Layer 13 of a small transformer language model trained on English Wikipedia (16 layers, counted from 0, width 96). Numbers have three digits each and are written without spaces.
In attention head 0, each number of a token's query is one row of weights dot the token's vector x. The head spreads its attention over the tokens so far by the softmax of query dot key.

Query weights of the head. A number n stands for (n - 500) times 0.001.
q0: 467471584569378204290360421404360454673626343543451433401463383571423524424530627607440581428420496419719566388354659562660503391533462466448552618374362365534562672435399463672326635609510526622383628501527451377329573608449345659537518719482503422551508423619409339562788522543550617498
q1: 413509373619548443390615476572467492385534522463698660707500393430754592456489546600623525683312432365364419516371192420548312429580524533317458567536445433521535438447364453595511464690512547427546396428473630682425514619419751455378428664567450700520477371425538773463470394460536423579
q2: 401562466508520658496472292456501732418484558370370261498448527506431604619496493458348543461554574543516445556551477639425375448583530295562600484500553516654669609600540478449555296369413492519401386556458476552521410575454502452647792506519627499618301557491540471609434619504498508460
q3: 505607349555516523454521514537382512416452425516463723536557479424387450441401497400480602436504537344420565406273508589511637474608505377430601437488512486609492507619361481356549599556504493552464686497539377618391511410506539533431592499557511507469588559506461519384684531535464516463
q4: 366426468565549470462626602643436554441366548640698556606400365614545509361456522590556594554657544480583443519329489216427284608435470515494488415385569508513429297523653450505357723617550515490455445471551625534500594559523583628544303540379371449419546379539512615680569354436413323591
q5: 346623405510503348526533658474473573379573460484617416433560526515448510371590495516420350589327483414570556593410334448358550616537418720438555569496723469438690466501444494578457550564316437510626464593729649539410645455533423504536210520616462470422435486674457569394409369416285611658
q6: 363581478186611468478538671425503376389471431542520538468446584512448530568636517637289478569496471336519580411543349418617481707403460279551454590492653525383618334531566439535649439662427513436555383415685439632624532335460568609333297497668581589463454471519738565331572315438506544663
q7: 739441430445461602424784374590560516511513603497364508652501339464714503589409681536444441487472578590668657658303569393519397692382422468632656626611458555543441595639520595404432369410434336373468258584526587351512241411655558442441370362769305499230563475478578372424276594319655591447
q8: 359404509624396453550450623528497445599587446674474498430433606573458525558607429630561386488478489482331436565515397512518475650463387672549472562591529522479406416642563391573416363411523595577534556533458467384426520569440496606506403550481591457441325466583528670547489415593316371609
q9: 257662506612697702536703540444492506363616375578440570431408405453408488642559360447348535430490287446503529487392358605302654346444693533438325532550721426504555557430465519535130636569639515635609367715492573424540491504488640555386570405471354395646799322480586433407372629673566275584
q10: 563494483583352803488273514410601634300414376402556157361814480453591694602654549344723909423354469620342429528309489441406518442526344628657603498493653737458595491488539412514421444597644442445504600679722504604746514586447651595770910385411182448417492724461277272579238293422510273401
q11: 342476279402696498424577589688539685198520615293347475429523673561652733462459483587514701473610500506185562546460572444669478419416507474561369552226536380380602566522788419422690555603586528574516468402424421447639794475477455501446383361528531332694427327498525591406494372490513721530
q12: 775485508236352511354432390494730438642604275618115671614490379453641673567383527561485471502524495638269549495415631319687475554565458647447310572537501227534672505472607789446497732489401365393725312607686256666386284447434364423478544275588431600491593494571292574443563374483471860629
q13: 514369459513479377471396556564408232511816243446742410399499400519164593505440525715644540542580315224610584687348581433471552351505676590608394615700803703714614476378283650529323630559600849458588302256412364281475615594382514314539504651274564619131592418561621314161674529423298535509
q14: 408295506736692268676514291411296655382616609705559412779208501358530247411439347599563394454472430604632605455396145523394731629687475733849579344659327248595574412542501485300646411539429460461476345407670309647437480410477503567418775525641457346475540412531454630470594584592630379355
q15: 428462474610622667564433449618400502239454302323332678557416192422407541590411689766386544599768498502378514329406323612441234623458418590589460461633439588366239524760354708608410647491466386620646517435388412422477637482565639542544503556377431298345617209725621534459717464664458505489
q16: 420508503390357472361511324457465503561644549527529608481627629518543538444543396396685463539617611541482539545312540476385544425788431429449440614396451533555331533516641431461405656663398643477491614523506446560566487505496608518540465588393331585448372416415637495405578534378583439405
q17: 555361389598542340571623364540475462656531526357408530548563572416576312461392519523529480441564615455535492498375670433470516443601586452347593500502508594566600555484474618420345460363624534520589550523460329522553554601561528491585517530519628573480446480475583474367459450415543481603
q18: 449333524523642455592517452485616456478623507604381363265475446432621648565670513627385436532555473551545500519435394508564477596454385407714400524588608533582539341678442683574383439427511455475530540654344493398517560428572479593504556533685493449446261539498517542307485429493463511511
q19: 577452605542398465590453443434484430664551454485399327487568524583340603580372489473540553429607638525518412506582516671498550311545621466646547473475448559592445591371526334662466327409725506528405581598463324478583370611439356382495856557363603501578465542526565282529452586446536375441
q20: 361402363472523560509411509518422495290510437483578620494554350388653579741578477612371546658595430497411523401382435607467409348702352409292560676604672553451514583539432481556580615639551545440457392650332583681461592564436581480324454299450397487707590470484580518359530417411444532604
q21: 594562448574600550443537706508532337582428512437359583510471498746515394513566665494427577433502510409369547552544459399449354623359531465587498549539428550470441410348565562510665412598495419452624543583641483397489410364364583590474280666558415446388419380480567586424533427576514540576
q22: 662524489215599409454511610370704466519679636484515530619442547457561505417562515549434474588483490599619567622558317413491446546298406308578629531537462548398456490463537469539539545366376529728692284437325617359615487397489541524424353496459443671228564491392551542302596476600668610484
q23: 316232453443484501125418610572259522734343746575322631450347395420578605390358608573477467543319593417463493566544643353474594521477628587374487459641548422374479398496554507573479559569357692415420617433424507501539494563571467616348479690364623547506593622416525595695685436408574379393
q24: 586412590518326492478453271539497585636445305485442585414527451522389500590306419382692626475671435707403474438560426526446567412593439558606502334542296645589476640530624312464474412471605472730309679468536306546514514446449507468664796389528507346640515465540463526659667389574412496378
q25: 353380567365590370309593275476633733535582583389512332543220655531547303352775320775347356405337421699339642546378207579693538589414532602584706634476648493494607446783434620427361656644487408296625393423609649644587354553291290437418712453558699478469392668508583494351655259475556479437
q26: 447740399602259372586408520437708484319635776420664395437502301362472617294564326565525780224582590488374328709563250312500456479421470577503783488552256490452342718373546475581570511478461463820493421551405603402566532599426597422315332659271500454401328382345442706539985539445431516743
q27: 638417740645462810428494459617449347750552499472432521737403319507462261353580446138541496545433516411485464534527545588479497397488585513474339453670434242456450527266420577487606667502428523419528457446530477661492524570596538518592431334388517571633586446392277440508868486483566445406
q28: 528473398729549478513219656441635553763392328364354603583535530523402318428471772768457546426612430529526546238724511605427446434584609691546497350681306468609315511429443574585170477511532471757488729271475564656708565204442492722465416485258650513533452509658437529564271227635448466536
q29: 525328197499570415403341674319723518285501327703629598354316690704481458469317429565745409402395565472322729560389549487449624585687459544653599456471651560281694425676442471374461454538309337427634639648475563689451479501466301531606554702358290224629505433708285421703762575722370472510
q30: 350507584591506595467394387635297601717489611457579661526556457731708301409374487410571614455419623485678522663628562202408504573348544526505311525631325464623606597392425450331381243636616515352735546426467557528479319664238756407481333488490297365273512392556385928530456209749462628628
q31: 358486648331800574626310476585425652420454473248491568277612257689526399388637465415540496684496462673265248580616685646651461398753538242394602420414422339358248560629382554620667634577472534432362458519521596591740371425559508687419523408584582494625533457566537262410666454437506480603

Each question shows a short text with each token's key, already scaled and adjusted for position as the last token sees it. A number n stands for (n - 500) times 0.0025.

Then comes the last token's vector x. A number n stands for (n - 500) times 0.011.

0 "all": 484572526539481420493442610623603530544455497548617535422578523549547575785659417415607472472535
1 " as": 473460513556520441341563780642505487492511444596521535494533554611591569870675475529472585411483
2 " J": 432475630686413394343434709603485578693584475360456641582577535571681670709550554548439639477568
3 "ack": 485393546594476373413538680583584669473486459326469541547564567602570524748570575525339544367569
4 "ie": 591453496587493373428521728578610706478503486413523510532615564606525546827615483513356501402568
x: 362458523541518488491339463810473511522511528454389592510431478517473353328467469516593410530520584470341385599586534423393533603551582542575622318506570497350388428531462545479472413539626580548400450434503391420523584533409541506681571461507566497631336512523379500501912471508336496426
Which token does the last token look at most, and with what share of its attention? 2 " J", with about 50%

0 "id": 511498519545517421345586749648557517557520472461560504484549532610618584863659498516551589514462
1 " not": 514489547543457429308510675691534477572393530462564553405547566628622588780626485495527537500477
2 " f": 439445650579354369382508670490558560667466514372431546469667471598649617723724452399492517661474
3 "in": 473391581478370494315438691612652598485370524348499511448554437558598521711614296402344511481413
4 "ish": 615442565528478491349554714699703579530392534361477482524524468646555610787721427331511554470458
x: 404409439488421556489568592610623571696405548432286471392424370543661403483544455620555485451523330435479527548414524465435509432553662562515638292498614569319418639618571405353350382479501617420329362647384477516427330476459526463648564609504575534603616392445417603643802481694337539357
Which two tokens does the last token look at most, in order? 0 "id", 1 " not"

0 " |": 527492512558545424374595839576440458488548434517480510528485567549590636949682559578445565403498
1 " ": 488492532500497393467433745709688564534599458471567563469521475600614585818608464529394518430368
2 "1": 496463577496456381471603768568579597512553486289496506456492444648558719806610474500513540420345
3 "00": 471427532492454364460617813619616497469487484244571511536483400642550710772741538424516384469350
4 " m": 507380602478315440373499792684661520546598496434476493573518465546522499858637571410418291622434
x: 417416386469295542389597579626453394684632456510375557572574404359466557462364428344675411564565494573464460458521428524514617330292513512487493302779576516314561458376573514418455584544585448617592472564580536454567519515502491455630678702380369447689580533486399494558787346583339368336
Which token does the last token look at most, and with what share of its attention? 1 " ", with about 60%

0 "d": 527518553573472439441508562621623614512511508479533575541535576565583487772628551501530573502469
1 "om": 411509523534453433432447582601595525550548522482544572536587499560562519751609507541514527509544
2 " |": 507494494560537426374582815564428472503533428529519503536494577543594630951673562572463575408506
3 " ": 463442537486504389476427726686689547544599451495459533484522477595624575823614462552405529433371
4 "11": 461503499520516418497573754544560562487554490306502474588498454636597734817742425550517528473326
x: 373493404478387545712490525585454518552536607416375491394634421434531454503600408465630535390500538497420339474513426465440526498263701765487594447595439641458533590364518389468378356496635589453309388529519526570449480620359565468596658423593474455518517392411520766518822405546429385421
Which two tokens does the last token look at most, in order? 3 " ", 2 " |"

0 "her": 459513495541446458476470570616592569496569530535542522548502564540534533793680479505544579492569
1 " M": 419528584633331390376411684596517646629531527486520621493555580641574609711621502564438489524579
2 "it": 438352499619381433416421521482570563527379538412643560422643549503614577710428457495385519358533
3 "che": 452454522561383343475454580429544775497507665419403520501568490584517655621530527441450529488696
4 "ll": 552467457561466425475509606455627500510393519432490465505566535524501528732633453554454507408645
x: 472423481543526550443438387721458587593428386458345517475519484618541344376492482485566378319554568592424327560698466523359453556540444515498589461527527505483399587394439512349535533513514733486402446489568466485451623477460514417592576515494416425620460536609415564548939408539358510372
Which two tokens does the last token look at most, in order? 1 " M", 3 "che"

0 "ers": 515525509527496458405533679600471581524455492469586530523536544571603587843675477569557561488539
1 "ion": 446502466544474507471388615566611511529470462465531536467580546518594622758722382490466564471534
2 " three": 465509581567456418396526725626630495535480493435439530446584435629544677817726408517554437512445
3 " ": 496449574508489411386497712653716515589446470506431529478622472603656675824584538486543450556533
4 "2": 514478565500471440473524626561613550509452465303493479429562381626598818752660516566526465522516
x: 390513503553366529538465471520479550552399610483378547348676377453648492474609533487532421495484568450357528549415488468440551373196685575475611337637470514479558548373509489481298451479500572554454341488517440484465445686552460397500621561611506492447568470430571736506857507639385313411
Which two tokens does the last token look at most, in order? 3 " ", 4 "2"

0 " ": 532474512547528416396569776631509505555522492505507515481559508623659609910628482580470565477492
1 "X": 474488536611352455406487710629546585608486473404531596500531451608665697767634506597384527462616
2 "b": 444417590623456379318458686622623660479533673376610530528650531722621552709564413480491453604549
3 "o": 478405509584515357383460723635579583530477573443438558553610509633544614656607371555454507489641
4 "x": 496456452540456459464521650584573550514440434452496462485532511534586530819635485599377512412623
x: 369421550575415595468509450694506424564466420442461528398521461493563410392421460487610444412589579505411348584604544527523546514462461533566517407592490501363403653439521529399501480547518693477457453463533463545411511519472499339682520601490475437524397380485468544553971441545337419430
Which token does the last token look at most, and with what share of its attention? 0 " ", with about 60%

0 "k": 511568536568446444463433547505674598498494583516581584518632533522572503651613540493492598489509
1 "s": 506486455491490479447520612592573538479452535533558521489571553511590539810611483582585640483414
2 " ar": 506403579579340398358423594511508560599524567399450624512594510479627563724584451507412536620454
3 "ound": 580527527530427374449470575503641453590405356421433539501593497505531542705561427592607440505463
4 " the": 512474541564453425346563811610485514574475489493509469523540515520572571898724457527458513409625
x: 403506551283380504551591478685542497580498381525206718422539327465475497446487492538482331528610418351290363536544460579482496344449565681521650471611492553477374551504692487520350434455466689496459431543403558474595464645519539526515459565571495482604470520420436444423815478621391531482
Which token does the last token look at most? 4 " the"

0 " H": 489562567638413391431453741561511579555480594420548595494643570574611500739601494516499496535586
1 "i": 487511571573458318488541690573628567481489607402563567538692536510532472649494449486398447424521
2 "i": 470502530543440329479489571517615576482478552456494557574603531487513516597534518465381495437526
3 " as": 490445507539516442338563802614517493477517459581478479506538547617591567879691493534460586406478
4 " Cl": 539356672647421328370461816535464674686499545381421543619676511606688677730600460413476603438577
x: 513363404507570518567510453574488535646537316465530464456557362505517414344447535537670314381536438418417425506586458565467447412396659576529567419528583456347369549566593401554739354563485516442450434712446541507555439585553552591569596396603502524706431432212668422548835515382297380478
Which two tokens does the last token look at most, in order? 3 " as", 0 " H"

0 "ge": 479513515513547482408531674618559489544477434548541499507542539613549585846667481495518550458506
1 " |": 528494507553536423386583820572444470496532431529509506536494576545593628948673558582468567412503
2 " N": 416445600599364420348458792703455636664523512353485632505580535634615661804614510514466493465543
3 "/": 426496637514471369411598783589533456537513486284515479440610453610522671812591585463332538516556
4 "A": 528404492570381403442483711631497554541493459427507525511481483511595598836552426540468495452522
x: 574516585536392470464576512696513370554561573497322585381459398595519489351527459408611496540469512475440293535453543351501533400458508565466649348630448550383433535415508427481385448533558521468382383500383399591620503650460605398736543527635539380573449538414478528571897369573391383504
Which two tokens does the last token look at most, in order? 1 " |", 3 "/"

0 "w": 481549543537373475358476492611624621454481605471582563451633484521497468629562566484507518529499
1 " M": 460528560611319413453337590539475589578437607509528638466636555559577505676522496566474495576534
2 "c": 446304572585307376411513714471730638503346651326554605449698428559529491571506582489295545460578
3 "F": 435317611587287367400439636499563598532384655389459570581619512483588542495612466487406547489587
4 "ar": 535326565547440355402507684544641704554391622417439466571606460539625566673588424396498420474568
x: 519441444528443468563484514649508554463515406473291739420558475680487283366568469469511348366421480553560416504729420637452428497423503535447604380482504445488395596489566462361676211494477454598459402513519488514529428536447400600735635631671359376685404650504581517545819389539446455315
Which token does the last token look at most? 2 "c"

0 " (": 509473518562518427379584808547487532569487468443490517472511488611615641957617541580461511511544
1 "s": 494442617522278424360530704561563617637613617395568641478640487539545491770497455546499425571531
2 "f": 361386616532335433387493724463492534588491586358528584483614379588653683643686336365453487551589
3 ")": 489480543439493405394628662575622501601411419407503510510546483474635626790621549510467581498449
4 " |": 450485467556472375459590739634537512506563423474462510566506579463591613850706524549465558395407
x: 426452387366448486398557417693545439504587400625372543395495539565432593425414397472540302471539465417278449499409427466487533328375605760621562565610555571478522439542651513380478456494561597489457390580511538473504501636422588377578454500624552427588438501460439660497857459481293536508
Which token does the last token look at most, and with what share of its attention? 0 " (", with about 50%

0 "4": 518474492528535428493540593627559490542481506463496448522538502558596591811671502554620497536450
1 " |": 532491513551550428371600824578441465492536439505511503546490573536590624956673561565477554424491
2 " I": 453445582660313445331499768736490659683560569458541619517580488653570627754587497545371549470559
3 "A": 389391610525378355328580907620535541483461535302546545524563483653554592683589586441389448430553
4 "A": 478414508560430371413490770562538541487513469348492510513536547574564586817579497498419457428560
x: 494588546589349458529589534757445402547513437418372671391431464532485493373484509413681379491533447513360337553504430362549478371423526442513692487525460545399543518397492486619501490487621561548448422482407387600537492652361557346797593546558508397646419477457521603601853339530330394432
Which token does the last token look at most, and with what share of its attention? 1 " |", with about 80%

0 "-": 492496524576528411375597767565405507565535429501516528514502546591618607945615548552447573468559
1 " A": 540488567687349321372511762669467677608524518415543598475592575639582588804540432532451453486560
2 "nd": 442424529630429408358552694543460618481477464338586546548540470638581613785566374503406425482566
3 "re": 456457485556486460302485692592591768510587449439470562573622571610527605710457487445374527391532
4 "w": 546489469588444413486496609553519629429478390388451473547539530554499518791601423496355482414619
x: 341443424518543509461417400814532627581600512469301504463439517587453426421429438452578408433530612532469268547609537402427559475487438479528539379539570582409464464533530425488578503493585721491361430517516415376481617457504491374594508471470635448574398420601397589595913434485381557416
Which token does the last token look at most, and with what share of its attention? 0 "-", with about 70%

0 "8": 487503527549526421526523579672610522557508491465557459515547487576584612787660448492663473524420
1 "9": 447527520542508431533491551654633522531516488470505467532531480552572614774638434507636512511428
2 "^{": 450468601562480347340582688653621479611555528430529453455688446516524601740419594537380475603541
3 "1": 469482634422415430391534622605571554605397421287447469437535412553625670725473393496478449441443
4 "}": 508466529465558430369552702630556488534473420490459501498523535524587559861603544510455568503462
x: 496430595507375480533607533594587435581516416509389633454462425551460513424332429389489476605599407432349456558446482528461490388463655637540520519578535494395471650460576451416425495470491590650530360584394473469572438530370587412530406537523438485547471417387353657554928497567278504541
Which token does the last token look at most? 2 "^{"

0 "X": 466553527561389451525405549486659483598446541593547545500616517476576552645538514602448586525552
1 "b": 504495593625427393438460604586670622529517647539596555525606560602578492684562479495507539535507
2 "o": 427496525575468364488415576585634529572497578541431597543617553521539545646570436529441572495558
3 "x": 480454502531425485524414531491720471580417514526443496475611506505538536720608480553456568495543
4 ".": 499499510523496438374581766573458499541514451521509482510510533586581598923653571555482602490521
x: 444528442374401477527536440563727554562570385544356756443459355577429546481461429461537337562624366329336441513490476571442492443420585686551594559671469582529487599452590460419332362481447633566441385583399567383546569600392557531486382449496523453630486431366444481485855494572312551592
Which token does the last token look at most, and with what share of its attention? 4 ".", with about 100%

0 " ass": 436516570616346418327469741549587423655441509441553534345660540566639635710503332493461519586512
1 "a": 468463613564498348399573713681675483516397638465534503363577495631605670686638399404483450531534
2 "ult": 456453510499528480423514683657710520560403549448411538460549567565591640757618361417556589434483
3 " ch": 540315570581257376417436688414553451605509542538497600524621546549495553688538410384402583511512
4 "ar": 475453591491402326316532723564665470607410626428448468572598475589553558621582439425454469599441
x: 573252434546385548381604437510545549559504323534307593547564603534486331529323495470433499354617643558511419366756539454524327432413546586650645349547526691399504256523564498365544401529393329500319572717403664635667484467358669366640691440503404422566546578540494527452716424599457522424
Which token does the last token look at most? 2 "ult"

0 "it": 568505501603394417444421471561650527572445542480562579455538535481570591681563332420475611447587
1 "le": 475505493582424496473450535622646504596508508539517577521578502557556616771620407475530577440534
2 " g": 480454557565460406337394614462560514714481461441432583534636503583632590754583369471415554543532
3 "am": 473352632588430337461474582512699528595483615465460547532593495576518586671617404466433488503542
4 "ers": 556426499499465490494412557556655537548436517527447505520577545555561576751601432547557535486480
x: 328448516544452544516545505606605551569446440523351579503505388609517504445420535416497650440592570497368422498522569421393521488461413521576479369569442481427408497493483566401419457551480497547468470562430637530423337566446511478639550508540425386577512472392368631658962378570361493492
Which token does the last token look at most, and with what share of its attention? 2 " g", with about 50%

0 " |": 527492512558545424374595839576440458488548434517480510528485567549590636949682559578445565403498
1 " ": 488492532500497393467433745709688564534599458471567563469521475600614585818608464529394518430368
2 "3": 479463534549494399425594759611521554476540487292545504543474432611638765776667436568490499448372
3 "r": 473357680525414323417539678656697458546512721296441519518591394647559569695615652340523358652409
4 "d": 521458566461446384426557803758706567515543565339490514550496466596541520863711443410584289551367
x: 375428425515395666378555470699430371719608586498332620385615468499444437524534380432680427514327499515349402507546420406461623326484484588400462382614451589407446386474629432317409469430589588491499370455572577462553408464402643387668714561573339520622574618597478568561808423641400405491
Which two tokens does the last token look at most, in order? 1 " ", 0 " |"

0 " A": 554549544657386355521418606512578558557399601487489639429674520590618564700499443597492377521510
1 "nt": 552426599655403438459377541446641569524431571459609727463624469518667576664512466497425434498521
2 "ill": 430455640602527412459442601590668547512403641450428564498598549565582584647590368349478463431593
3 "es": 529447533520503466492440620535701516528362532493420497487579536513532511730615433529518467453499
4 " and": 525487509558498423360585743587438483531489415525499489511525575545557603923666495530454564412547
x: 435489532335423461483569454697597529598490382545296708463455359574430542454495464497482351565577397365289432481538515585441496392429571623523582532583509544508415584464619523430298374478519655521477420561396555419554535614460585560480407549510528472635437422366429566481872480575313580511
Which token does the last token look at most, and with what share of its attention? 4 " and", with about 100%